Layer 15 of a small transformer language model trained on English Wikipedia (22 layers, counted from 0, width 96).
Take only the direct path to the model's output, skipping the later layers: a vector added to the residual stream pushes a token's score in proportion to its dot product with that token's output vector.

Output vectors of the tokens that the questions are about. A number n stands for n times 0.0079.
"G": 38 23 -60 41 -17 26 64 -5 61 -31 14 0 14 -41 14 38 2 -17 26 40 2 -15 -5 62 -38 6 45 -59 27 -44 -33 26 0 -36 80 -48 -89 1 38 -23 16 -43 -10 59 -43 -26 4 51 54 -11 109 -7 32 -13 5 -41 45 3 -13 -22 12 81 -39 -12 15 -63 27 3 13 -72 -85 91 -95 26 44 -17 -24 -5 -5 14 -31 -52 -23 46 9 -29 -39 -19 63 30 12 -27 -3 -24 -22 -72
"ch": 53 7 43 57 3 28 -45 41 28 -30 -54 15 -39 18 -28 -28 -13 55 -4 29 -49 -23 -6 28 36 52 93 -63 -6 -30 -53 0 7 -14 -3 12 5 54 39 -15 -5 45 -24 -2 -59 -19 -17 13 29 6 117 -4 25 5 -34 24 31 -34 -4 48 -89 119 15 -31 10 5 -40 -16 -75 -87 -109 -105 73 35 92 10 4 -54 4 -5 4 -2 -3 -57 -27 -4 -57 77 2 1 77 -11 26 -41 -62 -19
"year": 11 27 55 36 -42 21 72 40 14 5 -107 74 -32 54 36 -66 8 78 72 -76 -54 -38 -26 -20 -26 52 72 13 118 -61 3 -22 3 -13 89 -47 15 22 3 23 42 57 -5 31 -127 -88 -114 -11 25 40 77 -1 16 32 5 0 -30 18 -30 -32 -137 90 29 43 -10 -9 59 58 28 -28 -55 -20 -12 -41 -41 90 -4 0 -148 1 39 -8 -18 22 -33 -79 -23 -37 51 -13 -17 -178 90 -89 85 29
"um": -13 -2 -26 41 -5 17 -41 34 -8 -57 101 1 43 -32 29 -3 3 0 72 109 22 -57 -64 -25 37 47 -21 23 -23 28 -43 -47 93 -43 -52 28 -17 59 46 -57 19 -34 -61 -7 -58 -53 40 70 32 30 172 -5 46 -36 33 27 57 42 20 4 -57 -36 20 22 84 -5 -59 24 -9 10 43 -96 35 -3 34 -4 -33 -27 37 32 -26 -39 7 -30 -89 -32 -45 -12 -87 -62 -76 25 37 -34 -57 -23
"em": -20 51 19 64 -22 20 -31 -8 10 -37 -46 0 -29 -41 70 2 -10 45 109 65 -26 -17 -55 -14 17 -85 10 0 -13 -60 -26 -70 -37 -24 29 -8 111 36 -14 39 64 8 -30 4 5 -124 34 65 81 4 131 7 109 -61 42 -43 -112 21 91 -20 -25 -93 -43 76 67 5 -24 20 -12 16 -25 -66 -42 14 59 -13 2 34 16 44 97 4 -10 -104 -69 28 -86 56 10 -38 -43 -144 -18 20 -57 62
"%": -9 56 -28 18 -34 -18 99 -58 49 -6 -28 25 91 -121 -5 -91 1 50 27 57 -39 7 -22 -34 0 44 -36 -44 -27 6 -7 4 30 21 5 -101 -11 -102 24 55 5 30 -34 46 22 37 -14 13 50 16 67 -32 -20 28 5 -132 22 -8 60 30 -32 6 16 26 35 -38 49 -40 102 45 86 47 -2 -73 88 3 -17 -60 -47 34 93 -42 -60 38 -14 63 -73 35 57 16 -87 -136 -6 -79 -43 -31
"se": 22 17 30 24 7 -49 -34 48 -27 -65 -11 48 -10 -30 19 -79 -17 -13 28 8 -25 56 -57 24 -9 30 -4 -53 -52 87 -1 113 -2 77 -17 -41 -58 -15 63 32 -30 30 50 65 -132 29 -60 -15 -85 0 81 32 0 4 -68 -46 31 -4 -5 -49 -57 57 -63 25 -1 42 9 -4 -39 -10 -32 -45 133 18 149 13 -21 -45 -9 -91 -125 96 20 19 -8 -5 56 60 9 64 0 -155 107 -38 22 -39
" with": 24 2 -37 -7 5 -2 -24 21 33 2 4 -27 31 -59 -15 -68 -8 -74 -22 62 -58 -34 -69 -6 16 -12 -15 -16 -28 -54 -53 27 -3 7 -20 21 36 16 2 28 -1 47 21 22 7 -16 -20 5 82 93 -50 1 -18 47 -9 3 15 30 3 29 39 36 -14 75 24 103 -5 -11 36 9 42 -87 -49 -24 -80 -13 2 35 3 16 -31 34 -4 -5 -9 24 -29 -78 21 25 18 4 -4 -29 15 -5
"et": 38 -17 -16 -21 -9 -36 -66 19 -12 -38 24 -106 0 36 34 26 19 19 16 -11 -53 -132 -36 -27 31 -26 64 -31 24 -24 -26 -43 77 41 -10 3 -10 56 9 1 -30 98 34 7 33 -46 -56 60 -23 -2 175 -10 -24 -5 -53 -58 75 -12 46 12 32 -49 -33 5 66 -50 -66 -33 44 7 -61 -27 46 15 19 -57 38 91 -40 31 20 39 17 -108 -101 73 10 101 60 13 -81 14 -39 31 9 -47
"van": -125 39 -16 -103 -26 80 -25 105 -26 -59 -12 82 -48 1 109 -74 2 -69 3 -4 -91 24 -38 6 -69 -37 -4 -5 34 17 -24 68 3 23 19 14 21 0 -35 10 73 13 14 75 -79 48 -80 38 122 4 256 13 -29 25 32 40 -58 -10 108 -21 33 41 81 72 26 -80 59 -40 32 17 -21 -10 -16 -6 -140 23 -18 -37 -16 -17 77 -25 -17 1 -104 31 -12 35 -24 -46 -30 -53 -13 -57 -13 -86
" those": -101 84 -103 45 -27 -30 3 -20 35 -13 -27 -50 -7 -47 20 -65 -36 1 15 29 -27 24 -119 -142 37 62 48 -74 83 -15 -23 -20 27 -24 89 -94 -4 27 -43 45 52 74 -26 12 -42 -47 -37 5 95 40 -7 10 -19 61 -52 -18 -82 -46 107 -19 36 118 31 19 1 13 -18 42 64 127 21 -35 -13 -77 104 1 -6 -14 -7 25 83 10 -51 34 19 33 -38 -26 17 -23 -48 -195 70 12 59 -12
"vol": -155 26 -35 -55 -14 26 29 -29 -70 58 -62 118 28 -30 50 -59 -39 28 28 -57 -15 -54 -2 -82 -34 22 -4 3 66 74 -38 13 -1 -11 1 -2 -9 17 -16 -12 27 1 -100 93 -131 -35 -17 88 83 56 119 7 2 3 -48 -19 10 47 93 81 40 13 61 63 -14 -5 1 -2 46 18 -67 -84 -59 -30 0 72 35 9 -36 -29 -51 35 -44 -57 -31 -73 24 43 26 47 26 -25 -10 15 16 -31
"c": -111 121 -225 39 -167 27 207 74 32 -202 -172 97 -71 -117 24 -225 40 175 207 97 -322 26 -399 -330 -205 168 -12 -284 336 75 -282 -221 25 114 225 -287 -109 172 -165 55 117 211 -64 292 -351 -175 -90 107 92 215 472 31 29 275 58 -141 -33 27 305 194 -300 420 110 158 183 91 56 -19 231 170 -137 75 -140 -242 -122 98 61 80 -284 134 128 -193 -113 -23 -158 -94 -210 168 200 -8 -377 -408 329 -103 161 78
"¥": 28 -35 -118 34 -57 49 114 20 -46 -41 -9 52 33 45 -14 -45 -27 65 24 46 -41 -11 -44 -60 -60 37 25 -90 7 48 -78 -68 96 32 64 -48 -50 -28 7 12 19 105 -1 58 -85 -80 -37 26 16 94 178 26 56 22 -10 -90 -52 -6 43 59 -25 53 61 -6 39 54 84 -39 59 26 -75 40 -15 -81 -102 26 -44 -43 -2 21 -42 10 -33 -43 -44 -1 -11 16 91 -37 -125 -192 73 1 88 8
"ame": -22 50 36 78 -19 -28 26 108 -11 -52 -48 18 33 97 -22 25 76 21 26 83 27 -39 -86 -17 -44 6 -53 -69 108 -2 -68 -18 -6 36 26 -84 -16 26 -22 -68 -6 -10 -89 73 -71 -95 17 73 135 -16 229 -19 -94 41 -85 19 12 25 45 94 46 24 4 15 -58 36 42 -30 -85 142 -95 -68 25 8 -33 -39 -31 -102 49 7 84 -58 -37 -121 6 2 49 -21 -19 -22 -168 -135 96 23 88 -12
"ad": -72 9 18 89 -9 34 -45 -73 74 38 -61 4 -36 3 7 68 37 6 78 -37 36 -9 18 -52 28 -5 -27 2 -24 -17 3 -24 -125 -39 -35 -79 4 15 37 -43 21 -44 -12 71 -22 40 16 87 47 -2 177 -12 -36 -22 31 -1 1 -9 12 28 -45 -40 54 8 -10 34 -20 17 73 18 -41 -72 -23 -32 22 28 -66 -77 -90 -16 68 9 -11 -83 55 -24 7 -5 -2 44 -1 26 43 17 -62 34

Each question shows what one neuron of this layer's MLP adds at an activation of 1. A number n stands for n times 0.0014.

n25: 59 66 -17 28 -164 48 -51 -64 -56 -104 20 -27 77 -18 90 69 83 0 122 -34 -9 -81 102 48 24 -14 55 -11 14 -26 -95 -51 -64 -49 -120 2 -225 56 241 99 88 -48 45 48 125 -81 102 -40 -68 11 17 -74 22 49 29 76 29 -7 -37 19 -22 91 -5 67 28 -33 13 21 34 162 24 58 58 -149 -24 -37 -48 -46 91 -7 0 -11 32 -99 -111 -34 36 2 -32 -232 -77 -123 -30 -190 2 83
Pushed down most: "vol"

n204: -75 6 55 2 -140 -34 47 -31 1 -129 87 21 10 -13 13 3 12 49 31 46 27 -4 -34 14 -75 37 -72 -8 -77 -52 36 -53 -56 -3 -2 86 -28 -7 81 -8 54 10 -46 70 -74 -40 -78 -20 -42 2 80 -15 -74 89 8 56 19 72 7 -7 -32 -38 -17 -33 -63 124 64 65 -36 -33 124 -74 28 -28 132 41 -96 -85 43 -44 -26 25 15 0 -22 115 15 36 73 -13 52 -20 -39 -28 -74 -70
Which three tokens does it push up most, strongest first? "se", "um", "%"

n270: 17 91 30 -2 -69 2 -94 -22 -72 -8 83 30 40 -30 -85 20 11 -44 58 -64 8 144 28 -103 38 4 23 63 107 58 128 -8 -42 -9 -11 -2 -123 7 -34 101 -21 86 -10 -100 62 -93 4 -136 111 86 -42 25 54 -58 -79 -12 -59 -9 107 27 -168 -33 -83 -13 -43 -55 -62 43 15 103 -41 -102 -51 -48 47 100 30 28 93 -97 -173 -110 125 24 15 55 -44 66 -31 21 70 -52 -75 159 71 34
Which of these tokens does it push up most? " those"

n105: 9 75 -9 42 -166 10 50 92 -9 46 -87 38 1 17 5 81 70 55 48 -26 -1 -33 -94 42 -131 -24 -37 92 48 -46 26 -36 54 -61 47 -15 -29 -2 10 -25 -34 26 1 -6 43 67 -29 73 52 44 74 -55 -42 -58 20 -11 -1 -5 -51 -12 109 -38 -23 26 23 -10 -19 -22 5 -43 -43 40 11 -12 -9 3 -57 -41 73 -93 3 59 -12 -8 -74 -87 -13 -15 57 -27 -22 -31 -47 -18 38 -9
Which of these tokens does it push up most? "ame"

n200: -99 -13 -11 31 -44 86 -42 -24 55 22 -72 -2 -15 -23 9 44 -73 -9 -38 -30 -146 -186 -58 87 8 37 -2 -110 24 -64 51 17 -21 21 42 153 82 -50 57 78 -33 31 75 14 40 -9 -102 -15 9 36 -61 14 -80 60 -71 36 -42 51 -28 -4 -92 92 -33 121 13 -2 -43 55 -24 -5 26 -15 46 73 4 48 63 -52 -67 -111 4 38 -9 88 -27 17 3 -11 65 -33 -28 8 -33 42 73 0
Which of these tokens does it push up most? "year"

n59: -85 10 0 -86 -49 -62 -112 -21 115 86 -103 -38 -41 -26 267 10 55 113 12 -74 15 -19 192 -26 -19 -120 -3 58 -15 90 -57 -38 4 6 -145 -60 31 -107 60 49 -2 13 -87 27 -109 32 173 132 -97 -76 -50 35 -170 56 21 -23 34 133 -59 -27 -81 39 13 -25 -149 -19 -175 147 -62 -47 215 91 89 -63 64 73 48 -34 -34 165 24 -2 -127 -29 -47 90 45 24 52 -40 -142 106 27 21 -68 -16
Which two tokens does it push up most, strongest first? "ad", "%"

n218: 85 255 30 26 69 69 -14 54 0 -106 11 -74 69 -26 -45 101 -92 98 13 113 19 -6 -66 58 -52 -186 76 -88 -52 -133 -78 -179 110 36 48 -120 -66 76 -44 -71 -144 168 -5 -118 129 184 21 -12 -31 55 -41 -20 8 -38 33 -82 59 0 112 7 -30 -32 111 147 13 85 -39 -41 20 182 79 -39 -77 -141 3 0 66 72 47 -19 -192 37 11 24 -156 -135 132 55 -46 41 -279 157 -8 -116 -21 -95
Which of these tokens does it push up most? "c"

n177: 33 -58 10 77 15 54 -52 52 61 -55 95 34 85 25 27 25 51 15 -55 -10 58 -125 -79 29 -107 -81 -2 152 17 50 28 -92 65 8 84 -15 103 -176 -34 -138 88 34 19 7 22 -42 2 18 32 107 12 -14 -18 4 34 -19 -57 -37 77 76 -99 25 8 38 30 61 -108 72 16 -135 -39 -112 62 -21 -48 -12 -27 47 34 26 -36 -32 17 -41 -24 32 -28 4 9 -67 78 -130 -110 -30 -9 56
Pushed down most: "se"

n238: 60 -10 -32 67 -50 22 105 28 32 -16 -80 76 17 61 63 87 10 9 97 49 85 -100 195 25 -68 35 15 104 -2 37 -14 60 24 5 -46 -83 -27 -83 147 -37 47 23 -32 -40 45 0 -6 -19 -188 -23 129 31 -27 41 20 -44 -10 77 72 -67 -83 -41 -72 -2 127 19 38 -108 -24 -121 -125 -46 -63 11 -42 -47 19 25 20 -67 -124 91 117 -86 -25 34 12 -60 -33 -77 -40 62 71 -86 -2 -74
Pushed down most: " those"

n208: 77 -98 -12 251 -43 -63 39 -54 59 35 26 0 -45 144 126 16 14 0 154 79 32 -79 53 -126 -73 22 94 5 -118 -28 -186 -38 33 34 -33 117 -37 -161 47 53 28 162 52 134 -60 97 21 163 -53 45 219 51 53 -164 5 82 -56 31 -82 58 -139 -129 -130 -58 140 -21 -49 62 -58 -3 -101 -124 -57 34 44 58 -139 -156 -5 41 -217 -143 25 -45 0 -22 131 100 -122 38 -103 64 -33 -32 110 62
Which of these tokens does it push up most? "um"

n7: 48 -43 -47 -70 62 -96 -121 -96 37 -57 -86 37 -32 -14 -58 11 -12 28 83 -28 -16 -57 20 -23 -2 135 -24 63 7 24 128 32 15 22 33 -6 -10 32 -25 14 -41 9 -89 -47 -31 30 -62 85 -112 -68 8 73 30 -8 43 66 23 134 0 42 -70 70 -39 103 12 3 24 105 -43 -7 -92 -39 -19 46 -34 -35 -40 -51 -9 -71 -48 55 -41 8 51 -47 -42 65 56 76 8 -32 40 18 80 -15
Which three tokens does it push up most, strongest first? "c", "se", "year"

n360: 21 103 69 39 -108 14 3 53 -136 -53 -42 36 -15 -33 -51 51 -6 0 59 -62 -27 48 17 87 -7 -87 -31 44 57 -92 -38 -22 -8 60 -30 81 -15 0 6 11 -59 13 58 12 69 -5 19 -3 -93 11 12 -57 55 12 16 31 -14 -103 -98 31 -30 68 64 -2 -19 -34 -41 -13 21 -9 -122 24 35 -127 -38 -22 -61 -49 13 21 39 91 -77 -21 65 15 42 34 23 -26 -13 -5 20 101 23 -4
Pushed down most: "um"

n381: -16 -78 89 65 -57 -31 -18 15 44 163 52 -64 -123 107 90 -26 34 -18 28 -6 -63 12 -43 99 -158 -39 -84 68 29 5 -9 -63 86 -55 -51 41 -26 -43 -58 41 125 76 -61 -34 -95 -90 15 -143 27 126 -190 -66 -45 35 94 164 -116 59 -69 -13 -127 5 -45 81 29 -45 -49 86 116 -81 -64 151 27 66 91 26 56 -24 -16 57 -7 -51 177 -24 -73 -56 -89 33 -16 76 9 -85 22 12 53 51
Which of these tokens does it push up most? "year"

n237: -45 7 46 54 70 -39 5 29 20 52 -114 58 72 21 -61 -82 159 51 9 -32 -38 94 41 190 5 -10 51 113 22 99 -69 -146 -4 -6 -26 30 -107 160 -31 -70 16 189 -75 -166 100 -24 34 52 25 40 27 0 -30 -105 -58 -82 -5 -76 18 -51 66 -25 -27 -178 94 107 108 131 -92 -19 -67 -115 -150 -39 21 -45 -84 -63 114 -48 135 23 42 -214 31 -153 94 23 -12 38 29 -30 -94 -20 16 59
Which of these tokens does it push up most? "ame"

n272: 60 -6 23 11 113 27 24 -4 3 38 -64 -35 0 97 -115 23 -24 -100 26 109 -115 104 -5 -37 4 74 -86 -148 -109 16 40 41 114 -21 -15 -11 -94 -25 95 -100 -27 -80 119 -58 -25 -40 -63 21 -2 34 83 103 2 27 -37 13 -17 16 18 -49 -34 138 6 59 -38 49 -37 -106 -106 56 94 64 -13 67 -85 -59 30 -32 -39 -81 31 48 -120 -51 129 -29 97 -22 -77 44 55 43 -76 0 -27 18
Pushed down most: "em"

n99: 0 37 -118 2 -82 -77 -6 19 64 -107 23 23 18 -37 -24 43 2 -48 119 24 55 24 -24 12 60 -34 119 25 11 26 -16 -59 11 6 -56 14 -50 -4 4 70 -10 -81 -60 -11 78 -136 -14 -20 -32 -125 -39 100 19 -61 62 75 16 19 58 -51 56 -157 -39 150 5 -11 -21 36 -53 2 25 -43 121 31 41 33 -56 20 8 92 54 38 -173 48 -10 -92 -90 38 -55 -11 2 -16 126 48 -60 5
Which of these tokens does it push up most? "em"

n94: 4 0 52 22 22 25 -39 13 -71 8 -77 -7 17 39 -262 0 52 -7 55 -7 69 124 -85 -46 -48 -63 -101 -19 -119 47 51 65 18 73 -6 9 -44 65 -61 -24 18 34 25 124 -48 62 -58 54 -76 -11 29 98 15 47 58 62 6 -8 -2 -84 39 0 -14 -43 -87 65 -42 11 -11 17 75 -19 -61 66 18 29 -134 33 -5 38 12 71 74 -59 0 -46 -21 -145 11 8 -2 -19 -122 83 202 24
Which of these tokens does it push up most? "se"

n215: -68 14 43 35 -202 -77 15 81 -61 16 30 44 14 -46 -34 48 22 7 -5 -66 6 -25 6 67 -108 46 -62 67 8 78 -15 12 53 -9 5 34 30 -72 59 78 -3 -33 -11 -38 0 88 122 16 57 112 -72 -131 -19 58 12 5 -11 -24 24 18 -81 10 -3 13 -46 16 -8 -80 53 -115 19 45 42 -79 -46 -89 19 -34 31 -24 -9 52 90 30 42 -3 -31 -40 95 3 -77 107 8 -87 23 -54
Which two tokens does it push up most, strongest first? "%", " with"

n41: -71 -24 -85 -29 243 -25 -38 -31 -56 -16 -58 11 -52 -56 50 101 -48 129 -76 -13 79 -40 8 -88 72 -43 44 -79 -6 4 -70 -44 2 -46 -176 99 36 62 48 -24 -2 114 26 56 -5 -58 -16 101 45 -49 78 -133 112 -156 76 87 0 -13 61 7 92 22 27 -23 -25 -4 -8 80 -62 -48 7 -67 98 -48 56 56 -96 -8 -104 0 -152 6 -34 88 -11 -38 29 -50 167 52 -163 68 -17 31 35 15
Pushed down most: "%"

n367: -10 -12 102 -19 0 -64 8 -5 10 -44 4 76 -36 88 32 66 59 47 9 -64 -12 69 42 10 100 32 10 16 42 32 -129 -37 -3 47 -91 11 -76 16 15 76 35 -2 71 -29 -157 62 33 42 -54 -9 -2 9 87 -56 94 -50 -31 2 -92 -37 54 17 30 87 -120 4 -42 69 -70 28 36 -142 123 10 4 -11 -81 25 -5 -91 -10 56 -67 -51 -99 35 -97 -56 46 -40 9 74 72 -178 -35 23
Which of these tokens does it push up most? "se"

n133: -52 -27 0 -144 -20 38 -21 38 27 111 -41 7 33 -35 -22 -16 43 -39 -15 -102 -27 39 -68 -36 83 93 -91 -8 -50 120 -74 -45 32 -80 143 51 -16 67 -14 -12 122 -109 51 4 -4 -18 71 -44 35 -14 -13 -41 -62 -36 -85 20 -22 19 -81 -67 117 21 69 90 51 -19 -34 112 24 -42 -56 71 47 -21 -93 -66 -56 -154 53 -82 192 -61 29 -84 49 45 70 -74 -54 16 60 70 91 -13 66 -106
Which two tokens does it push up most, strongest first? "van", "ame"

n16: 0 -71 -18 101 -35 -42 -62 -65 101 44 62 52 -4 -13 -71 96 43 31 -11 -61 117 -58 110 -108 94 -112 -20 -28 13 7 -49 -128 -31 -98 -22 -30 -11 -79 16 46 109 -28 -6 116 49 -71 93 150 -148 -55 -8 -8 -105 -75 39 -19 48 33 128 36 103 -19 27 122 8 11 -25 0 -106 36 -54 -67 36 0 -41 54 -127 122 -93 53 95 -85 -220 -136 90 72 22 61 2 -69 -50 48 2 111 -61 37
Pushed down most: "se"